Layer 6 of a small transformer language model trained on English Wikipedia (10 layers, counted from 0, width 128).
Take only the direct path to the model's output, skipping the later layers: a vector added to the residual stream pushes a token's score in proportion to its dot product with that token's output vector.

Output vectors of the tokens that the questions are about. A number n stands for n times 0.013.
"com": 5 -10 -29 -29 0 9 19 -13 0 25 6 -26 45 -20 -22 -50 -22 -3 -10 22 21 -13 5 -6 33 18 5 12 21 -14 -11 -38 -30 -17 13 -11 -8 -28 69 0 -44 -5 -7 -15 -43 -35 15 8 -28 -9 -18 -6 46 42 -29 22 -12 -11 6 -8 8 26 -7 7 -47 -12 -1 14 28 12 -10 21 29 13 5 44 -23 25 1 -26 31 34 -28 -17 29 22 -36 -8 24 19 5 6 12 -5 1 56 -13 -1 -41 -42 -49 19 -38 -11 -5 -5 41 2 -18 10 -1 47 -34 -1 30 65 -31 11 34 6 -5 -5 -4 52 -15 29 -25 -38
" name": -19 22 -35 10 11 -16 -2 35 5 44 29 -7 7 -30 1 29 35 -57 23 -19 -12 -5 -11 57 2 -41 -14 38 20 -17 49 -56 -3 -21 0 37 -42 -3 45 -1 -3 -43 -31 -20 0 -46 7 -17 10 -5 17 -34 -32 44 -32 -14 11 -3 10 32 43 -48 26 5 10 2 -15 12 3 -10 -4 -4 -41 2 7 13 -2 -41 2 -22 18 -66 14 -71 -35 -17 15 26 51 -17 13 17 -2 34 34 2 -17 -34 -1 -26 17 1 -17 6 -21 8 30 8 11 -22 -29 -31 26 -46 27 20 4 46 -16 -7 -1 20 32 14 6 4 38 60
"ń": -56 -8 0 -27 27 -22 40 -1 -32 71 44 -17 10 12 27 -19 -17 -1 37 6 64 -19 -12 21 -59 -7 35 29 84 11 4 9 -81 -37 -37 57 -7 -5 17 10 -16 -69 27 47 -75 -15 -91 -4 7 -25 54 -74 2 71 -15 -51 22 -21 -18 -22 44 -22 -25 9 -8 5 5 25 -69 -38 3 -52 -25 64 -3 -54 43 19 -6 47 -4 -57 71 -32 14 -4 -30 25 -41 51 3 7 23 -6 20 27 -33 -10 61 -35 -84 -31 -2 -33 14 58 16 36 12 -9 -29 52 -62 -21 43 48 -11 -45 30 -56 80 36 15 22 24 -17 11 -1
"mer": -70 18 16 9 67 -47 15 -37 -25 57 18 -23 -48 1 -14 0 -28 -13 -25 37 -6 -28 28 -38 -17 24 -32 33 51 16 20 -49 -70 17 -29 32 -23 11 7 7 -35 -19 28 -11 -61 -53 -10 -2 -35 45 -9 -7 9 4 -48 -12 -25 -9 0 -9 28 -19 1 12 9 20 19 3 -6 -37 -4 24 5 37 -23 20 25 28 62 29 -32 12 29 -13 22 30 -2 5 -5 41 49 13 0 -15 0 1 -9 -13 35 -7 18 12 6 28 30 6 -14 -42 -2 0 -29 60 -9 -23 16 -1 4 4 -12 8 -15 23 -1 5 -5 -3 -47 2
"lo": -26 11 -46 2 -17 -61 43 -26 -26 -5 15 1 2 -2 -24 -21 28 -19 54 -24 14 -47 -13 9 36 1 -7 2 23 17 -6 -3 -28 -28 6 6 -5 -25 36 26 5 20 31 -20 9 4 12 -22 -19 -23 -52 -17 -4 5 -8 -11 12 -5 20 -13 -35 0 3 43 4 35 -18 -2 -43 16 1 -20 5 28 3 9 28 7 -38 39 -70 20 -10 43 -27 -14 -20 0 -9 23 -2 42 -1 13 11 32 41 39 27 -18 -3 15 -15 -8 -46 1 25 5 -33 16 23 20 24 -5 -19 27 4 11 31 -42 9 6 -1 8 -9 8 -21 -10
"gue": -13 15 -33 -33 10 -11 29 37 -4 -15 55 10 -37 23 28 -11 -6 40 -10 49 59 -32 30 -54 -24 29 -14 55 12 23 31 -63 -38 27 -64 17 -22 -1 19 62 -29 -15 22 -16 -37 -29 -52 -6 -1 11 32 -52 -15 -22 22 -5 -12 -32 -29 11 -6 -28 -18 15 -58 48 -58 10 0 -73 -18 -19 17 42 58 4 -28 -64 45 -5 18 31 4 -5 -2 48 -72 14 11 -1 21 6 6 61 27 47 -48 11 13 -87 -14 -63 -3 29 -11 4 -2 18 15 -60 -17 69 -3 48 -7 14 -18 -28 41 -6 40 -34 7 7 45 3 29 8
"ł": -15 20 2 -42 14 -26 48 1 -33 63 23 -20 -3 -36 -35 -30 1 -17 78 23 59 -46 -30 50 -7 -28 5 39 21 -14 6 -13 -61 11 -39 -7 -29 38 32 -4 -3 -48 16 -5 -74 -14 -37 17 16 8 42 -49 4 6 26 -92 63 -22 8 -45 49 0 -46 33 1 11 -20 15 -89 -20 2 -29 -24 55 -36 -6 -27 -23 -36 28 43 3 15 18 -36 -16 -2 44 6 40 40 -21 13 -25 26 5 -18 27 67 -51 -81 -19 -35 -14 -7 9 35 46 28 -28 8 27 -11 7 51 -40 -13 57 12 -28 68 39 7 7 14 54 -22 1
"ography": -28 47 -10 26 74 -49 55 77 42 -5 68 -6 48 -15 -24 10 -12 14 -2 27 -32 5 -73 34 -7 -76 45 -1 33 -32 -10 -27 -42 4 -36 55 -45 -24 -11 -33 -49 4 46 -47 -30 -32 -56 28 49 30 23 -74 -72 18 -43 1 7 29 -12 26 11 -2 34 6 -32 45 -22 -22 -83 -17 -25 2 -28 33 12 -2 10 -4 12 70 -21 -30 6 -19 -70 23 -3 -45 -3 20 17 55 8 27 -10 -13 -33 3 -30 -28 -75 -15 -21 42 -20 39 34 29 -29 7 65 -6 -43 25 12 25 -40 49 29 -52 40 6 12 45 1 -13 45 51
"ub": -9 -8 9 10 39 -20 -47 66 6 37 14 5 17 6 -12 11 17 18 50 -26 -8 21 -14 -28 39 -50 -6 16 -14 14 -18 -66 -3 -9 22 6 21 -4 -15 11 1 7 41 0 -47 -7 34 18 3 -15 -28 -54 -33 23 -32 -30 13 -14 44 -2 -22 0 16 -2 9 -4 -48 28 -2 -17 0 55 35 45 44 17 -1 -45 42 26 -4 23 8 -16 14 13 -8 -7 -21 -7 32 -50 -17 -38 -50 24 37 -41 18 -8 -26 -10 -59 -26 -28 3 14 -46 -31 -9 4 13 -25 2 13 33 -1 -1 32 -27 11 -29 4 -1 24 -18 25 54
"hi": 3 -8 -23 9 -17 3 -2 -3 28 44 -3 -5 11 -2 8 -55 6 8 22 -19 53 -81 -16 -17 33 -29 -9 -19 -17 -16 -18 -36 -13 5 21 -32 2 23 1 -1 2 14 -13 -20 -30 20 8 0 10 -18 -42 -37 16 -14 -15 -32 -12 3 37 -51 -17 33 -12 -32 4 -11 -17 0 29 -10 10 32 23 33 -37 1 -10 -50 24 21 21 14 -2 0 18 29 -3 30 60 45 -1 -6 -1 -26 13 17 -1 -38 -2 11 -32 14 -51 -28 12 -31 27 15 17 -19 -1 -2 35 20 15 -22 -2 23 22 -2 -17 16 -2 16 4 31 6 79
"fer": 20 -38 -20 -4 70 -6 -34 -14 -1 4 -20 17 18 -16 36 -20 -38 -5 -7 18 15 -66 1 -44 5 -1 -38 -28 85 -7 -20 -7 -70 -32 -13 22 -51 -10 -8 19 -7 -13 41 21 -28 -15 -46 13 1 -6 31 -9 3 26 23 0 -25 40 -7 -7 25 -26 -25 44 -9 -20 -41 26 -19 23 -7 -7 2 20 -21 -55 21 -38 14 -36 -4 -5 0 -2 34 23 -49 -7 -63 32 18 52 7 50 -11 -30 37 -11 36 -12 -18 38 16 19 -2 24 18 9 -21 -2 18 42 20 31 30 6 7 -9 -19 -50 2 77 6 -1 -12 43 23 -6

Each question shows what one neuron of this layer's MLP adds at an activation of 1. A number n stands for n times 0.011.

n443: -24 9 -17 0 -15 23 -3 -11 7 31 -9 2 18 -26 -19 5 14 -4 -5 16 -30 39 35 -2 3 4 -7 24 0 -3 1 10 -3 -19 -5 -4 -18 0 -24 11 3 0 2 17 21 10 2 0 6 -27 -10 24 -11 -23 -9 -43 10 11 -2 18 14 -5 5 22 -13 -22 -1 -5 21 10 12 -4 30 16 1 16 -18 -14 11 -20 -39 33 14 19 14 -12 6 29 -4 -11 6 -16 8 -39 -20 -14 6 0 15 -3 7 23 -27 2 -6 -15 -9 -1 7 28 5 -31 -15 11 -29 -14 -14 1 -18 -2 -13 -4 13 8 7 30 -7 18
Which of these tokens does it push up most? "ub"

n419: 15 -16 22 3 7 -10 14 -1 14 22 4 6 3 35 17 14 -12 13 -19 -24 1 -13 3 18 19 19 36 26 -16 -6 8 -12 -3 24 7 -8 -20 2 6 -48 21 -10 -15 -9 44 19 12 19 -41 -29 26 -13 -1 22 -31 3 -16 -6 -3 12 -17 -1 21 22 -10 -10 -21 48 -40 -13 -7 -42 0 6 -7 -18 -7 -4 -1 -10 -12 -17 31 4 -11 -12 -22 12 11 -37 -2 5 -22 -7 -40 -1 -5 -3 -8 1 11 -19 56 16 7 1 -7 -1 38 17 3 14 -18 5 -1 -19 -12 -9 -17 7 -3 -27 13 21 -6 16 -18 42
Which of these tokens does it push up most? " name"

n10: 22 21 -6 -14 18 23 17 29 18 -2 -30 19 4 -14 -10 0 33 -2 -4 -13 -20 7 36 23 31 -4 -1 24 -14 -6 1 -7 -6 -8 -15 -3 21 -8 22 14 -18 16 31 -18 -42 8 -2 26 -7 16 1 -15 -2 -25 -22 -2 -8 -23 22 -20 12 3 27 7 -26 -7 30 16 -9 -19 -16 6 -9 -23 -24 9 27 -8 16 1 -38 7 -10 -5 16 -17 -22 -13 5 3 -17 -6 16 -13 -1 13 -5 18 -5 18 -33 8 -13 4 4 -22 14 -9 12 -11 -34 18 -3 -27 -7 7 14 46 12 16 -21 -20 -1 -22 9 10 7 -18
Which three tokens does it push up most, strongest first? "com", "ub", "mer"

n389: 32 5 -13 21 -11 -9 -14 17 -16 -11 35 -7 9 20 13 22 -6 18 6 -24 0 -9 9 -18 -8 39 20 -16 -27 -28 -9 4 -14 -29 41 -2 2 57 -7 1 -5 -5 -34 8 3 4 -1 13 10 -7 -15 23 3 -10 15 4 12 2 -13 -9 15 3 -4 16 -7 -13 -15 -8 -4 -6 -12 -43 -3 23 -20 -13 -14 -16 10 -21 19 18 29 1 9 -11 5 3 -4 20 -3 11 -6 27 -26 0 -35 -12 -5 -12 20 -3 12 29 13 -16 -7 -15 -41 -18 -23 14 3 10 -19 7 -12 8 -2 22 50 7 3 19 -21 3 6 1
Which two tokens does it push up most, strongest first? "gue", "fer"

n465: -13 15 -10 19 22 15 21 -5 -19 -25 -3 7 9 -1 -27 1 18 12 -42 -13 6 7 16 19 -24 19 -2 27 22 -27 -19 -30 -11 1 -7 6 9 -17 8 5 12 11 39 12 10 21 -18 1 6 31 3 8 -24 -11 -1 -6 24 20 -27 -6 -27 -2 12 2 14 8 -12 -21 -6 13 8 -3 -9 -30 5 -22 20 -3 -12 7 -4 -4 -51 7 7 -4 9 -5 -19 -3 -9 1 20 19 1 2 -29 -4 19 -6 6 24 -38 17 7 -16 18 10 13 6 7 2 28 -14 -14 -6 -4 17 2 23 -44 -16 -10 30 35 -18 -7 -31
Which of these tokens does it push up most? "ography"

n348: -1 -10 12 18 -2 23 11 -38 1 31 3 1 -13 23 -2 1 12 -6 -8 3 30 -13 -5 48 7 -34 -18 -13 -7 39 6 -26 10 10 -3 13 9 16 18 20 46 -15 -30 -22 10 -33 44 1 -21 -8 -17 9 -13 10 -25 -8 -16 17 16 -2 -39 -13 28 -7 -22 14 0 17 -11 15 -17 16 -16 -58 -26 3 3 9 -65 8 5 0 14 -36 -5 -2 -18 -20 -10 -4 -25 -28 17 13 10 -56 -21 19 14 22 3 22 59 2 25 4 -1 -21 -2 -8 20 8 5 26 28 31 -43 -9 4 -5 22 15 -33 -5 16 -25 5 17
Which two tokens does it push up most, strongest first? " name", "lo"

n143: -16 -11 -18 14 -25 21 -23 0 1 -39 -2 9 2 35 12 9 18 39 10 -24 -24 16 5 -9 2 23 14 -10 -5 -10 -3 31 -11 -15 -6 28 -16 24 3 -9 -4 -18 -14 -23 35 24 -30 -23 -30 -16 -21 -9 24 -8 13 -12 16 16 -23 -19 -3 0 10 -10 -26 8 -15 -1 15 -3 38 -3 7 -9 9 -32 -4 -6 -5 20 -5 -14 15 -6 19 -14 23 -17 -19 8 -1 -1 -4 8 -4 3 -19 -12 15 -6 13 3 -18 19 3 20 12 -23 17 -4 3 -4 16 -1 -15 -5 26 0 21 -3 -11 17 -23 36 -2 5 -15 40
Which of these tokens does it push up most? "hi"

n59: 16 10 -64 42 3 -20 8 -4 9 -16 8 8 -4 15 11 18 12 -16 37 26 -15 -7 -18 20 22 -12 5 -3 36 -12 28 6 -18 16 -10 8 11 -11 -12 1 3 -2 -10 66 -12 5 -23 -18 -8 -23 1 1 43 34 -4 -2 6 9 -14 -1 12 12 -3 16 -9 4 -24 24 0 22 4 2 11 -42 -35 7 24 2 -1 -32 -9 13 8 -31 29 9 -3 -25 -9 -5 -9 18 23 -4 -12 -12 -12 -26 -26 16 -28 15 -21 30 18 -5 -38 -6 -21 15 4 -4 -4 15 -46 -8 -1 -11 27 -22 25 12 -15 -12 5 -7 13 -3
Which two tokens does it push up most, strongest first? "fer", "ń"

n166: 12 9 -1 36 -12 16 2 -29 6 -21 -26 -1 -16 -9 -9 -7 -11 -30 -22 -23 57 32 -1 -5 40 8 1 -1 36 -24 25 8 -25 46 -2 23 -22 -23 -12 -10 8 26 -17 -15 14 -10 1 -2 -34 -46 5 -32 31 35 21 38 -31 15 -11 13 -6 -13 4 6 27 31 -48 -6 6 20 16 -15 -40 -18 -25 20 -2 -36 20 -10 -30 -40 27 2 -23 15 -4 -8 35 15 -6 -23 4 23 -4 -1 -34 22 -33 -1 -14 -6 14 -26 20 68 -25 -50 20 41 -25 -24 -13 10 -15 -6 24 -5 -16 23 28 3 -15 20 20 24 11 17
Which two tokens does it push up most, strongest first? " name", "fer"

n408: 10 -8 41 -1 30 7 -4 -25 -7 17 -31 14 5 11 -21 -8 31 -6 -34 1 -8 12 20 -15 13 -22 9 -10 -1 10 2 6 20 13 0 -29 11 -11 -26 2 -3 13 -1 5 -36 -18 -2 7 -13 -12 -17 -7 -15 15 16 -11 21 7 12 -8 -13 7 -40 8 -16 -2 -7 -11 -28 -2 12 27 -30 11 15 -14 -21 -10 -24 -4 20 35 -10 -5 40 -8 -2 -15 -8 -1 12 27 35 13 13 -25 6 3 -20 6 -32 23 14 -27 26 8 39 -33 -1 -8 17 64 6 -6 11 -12 17 6 -24 -16 27 19 -9 -24 29 12 -24 -23
Which of these tokens does it push up most? "fer"

n466: -2 27 14 19 3 -3 -5 3 21 -6 -21 -15 -14 2 -9 20 4 3 9 9 15 -9 -9 -6 11 -11 -12 -3 -9 -2 -12 32 -32 -19 -6 0 -2 16 5 -38 -11 6 29 -16 24 23 -17 -11 8 3 10 -15 13 -23 9 -8 9 5 10 0 0 13 -14 -13 18 -35 10 -13 24 -4 6 15 -6 28 -2 -38 14 9 0 -8 -15 -8 1 -8 27 -33 -1 -6 17 -37 11 22 14 -18 22 8 17 28 16 -11 47 16 -19 -11 38 -18 3 -25 -11 7 -15 -19 15 -31 10 -21 -34 3 1 -24 -6 -8 30 8 -4 0 10 -11
Which of these tokens does it push up most? "hi"

n278: 39 -33 -12 20 5 -11 -53 51 -36 6 -9 -9 -5 -46 -10 22 34 12 4 12 -5 3 -5 21 15 11 -13 6 4 -4 4 -43 -14 -26 -11 19 -12 4 -9 12 21 -3 5 -10 -34 22 33 -14 -18 -8 5 -14 8 -26 -2 11 -21 -17 22 3 5 -47 12 -11 20 6 33 -4 -5 -5 -18 28 -6 -15 2 -13 -6 8 16 17 9 -1 24 11 12 -24 13 1 47 -18 -38 24 25 11 -1 -6 1 -14 12 -5 -16 -13 -9 10 9 -11 5 -9 31 43 -27 -36 -5 3 28 3 -13 -22 27 4 9 13 5 -7 -5 -12 -10 -35
Which three tokens does it push up most, strongest first? " name", "ub", "mer"

n441: 22 -30 13 -12 10 1 14 16 15 -1 -6 -13 -36 -29 -2 22 -2 17 8 -14 25 -27 -14 -24 -11 -15 7 -22 38 -22 27 35 2 34 40 -19 -21 -24 11 8 -25 -3 -15 6 37 -1 -34 24 -35 0 51 -11 -2 4 8 -10 -2 -4 -20 -2 -38 13 44 -19 -2 -5 11 -26 -3 -35 12 5 5 -3 1 11 0 34 34 29 -38 -6 3 23 20 -19 -17 -5 -19 -11 13 -18 12 -12 -12 -20 3 8 9 -8 -5 29 34 -19 -9 1 11 -17 7 9 -22 -23 -32 -27 -48 38 31 15 9 -12 6 -2 -2 39 -14 -38 12 32
Which two tokens does it push up most, strongest first? "ń", "ography"

n133: 12 26 -21 -6 14 5 -5 -22 -7 -11 -23 10 5 13 24 -18 -5 34 -4 25 5 -8 -6 -11 14 4 28 12 -3 15 -2 31 10 -15 -23 -5 27 -17 23 6 -6 26 -7 0 4 13 32 -29 22 -14 -7 16 3 -18 -38 -22 -3 -1 -8 16 -3 -45 -9 -1 43 -11 -14 -41 22 45 -8 -6 -10 30 -55 -5 -18 2 -6 22 -18 30 -15 16 9 11 -11 4 -7 6 -26 -9 16 3 23 -1 -3 -8 -39 -1 -13 -17 -12 -20 -2 15 -50 11 0 24 -15 13 40 -9 24 12 15 -31 14 -17 12 -28 30 8 41 -11 -17 -9
Which three tokens does it push up most, strongest first? "lo", "hi", "com"

n154: 38 28 35 9 -22 40 12 -9 0 -1 29 13 -26 4 19 10 43 -61 42 -10 34 -25 15 16 21 9 -25 -21 -10 -5 -53 2 13 14 -28 -1 -19 18 -10 25 -23 -30 -4 -32 -22 4 -9 9 -9 22 -5 -1 -16 13 -12 2 45 -17 11 3 -4 -10 39 18 -48 -35 -9 -9 19 2 -3 -15 5 -27 6 4 -3 13 -20 14 9 -35 10 -32 16 -6 -8 6 17 -17 -7 13 11 21 10 -5 14 -18 -21 -3 15 -1 -2 -8 4 -4 -2 3 27 24 19 -20 3 -25 -15 6 -14 1 -5 2 11 -1 15 -19 18 -15 -31 7
Which of these tokens does it push up most? " name"

n405: -15 -8 -17 8 38 -6 -4 6 28 -3 -40 -4 6 -11 -2 -37 -7 8 31 23 8 -1 -16 -1 1 17 7 22 2 -11 21 -1 -5 -9 10 -34 -18 15 29 -43 23 16 1 -6 -12 5 15 -26 -4 27 6 34 13 27 -2 38 1 -9 -18 24 20 -22 -15 3 1 17 10 9 24 -1 15 -16 2 -24 -18 -4 21 -23 -19 -4 -10 3 -29 21 -8 9 -5 -11 1 -27 -27 -12 -21 6 -7 15 -1 0 3 7 -18 3 1 7 33 -51 -35 -1 -7 -48 -13 9 -2 21 3 31 -11 5 17 -9 -11 -28 38 -5 25 -7 1 2
Pushed down most: "ń"

n247: -8 -36 15 -44 -18 -14 -8 13 9 -14 23 -36 18 3 -23 5 -4 -8 9 -1 39 30 10 -18 25 -20 -14 -11 -35 15 -10 -16 29 23 39 -2 8 -9 58 44 8 17 7 -12 9 -24 24 -31 -23 -1 -29 -10 -12 2 -24 -7 -13 -18 37 2 19 46 -52 -3 1 2 24 8 -3 21 -1 -10 -36 -19 -16 9 -48 14 13 -11 -8 15 -6 8 14 16 8 -7 -31 3 6 14 5 -16 -8 10 18 -50 62 1 29 3 -16 16 8 -28 -17 13 -20 -30 22 -10 25 9 -2 -6 14 -10 20 -31 29 8 -34 22 18 -6 -1 -10
Which of these tokens does it push up most? "ub"

n474: 1 -8 3 23 7 -15 6 6 -22 1 -1 19 8 8 2 -20 0 5 35 -7 -18 -34 4 -41 56 4 -14 -12 -15 -17 1 1 -23 -2 53 5 30 42 -4 -40 18 4 -1 2 -1 11 -4 3 -17 2 19 23 2 -16 -8 1 11 12 12 -29 -43 23 -16 18 -1 -8 5 -2 17 -42 11 17 -12 -8 -19 -26 4 6 5 -14 8 19 -33 12 -5 -8 20 -3 35 -10 11 -3 -1 -8 -21 8 1 -33 -14 -16 13 6 10 23 28 -32 22 -8 -21 -21 22 -10 -1 -13 45 -9 2 -1 -9 -1 5 1 -12 -30 3 11 5 48
Which two tokens does it push up most, strongest first? "hi", "ub"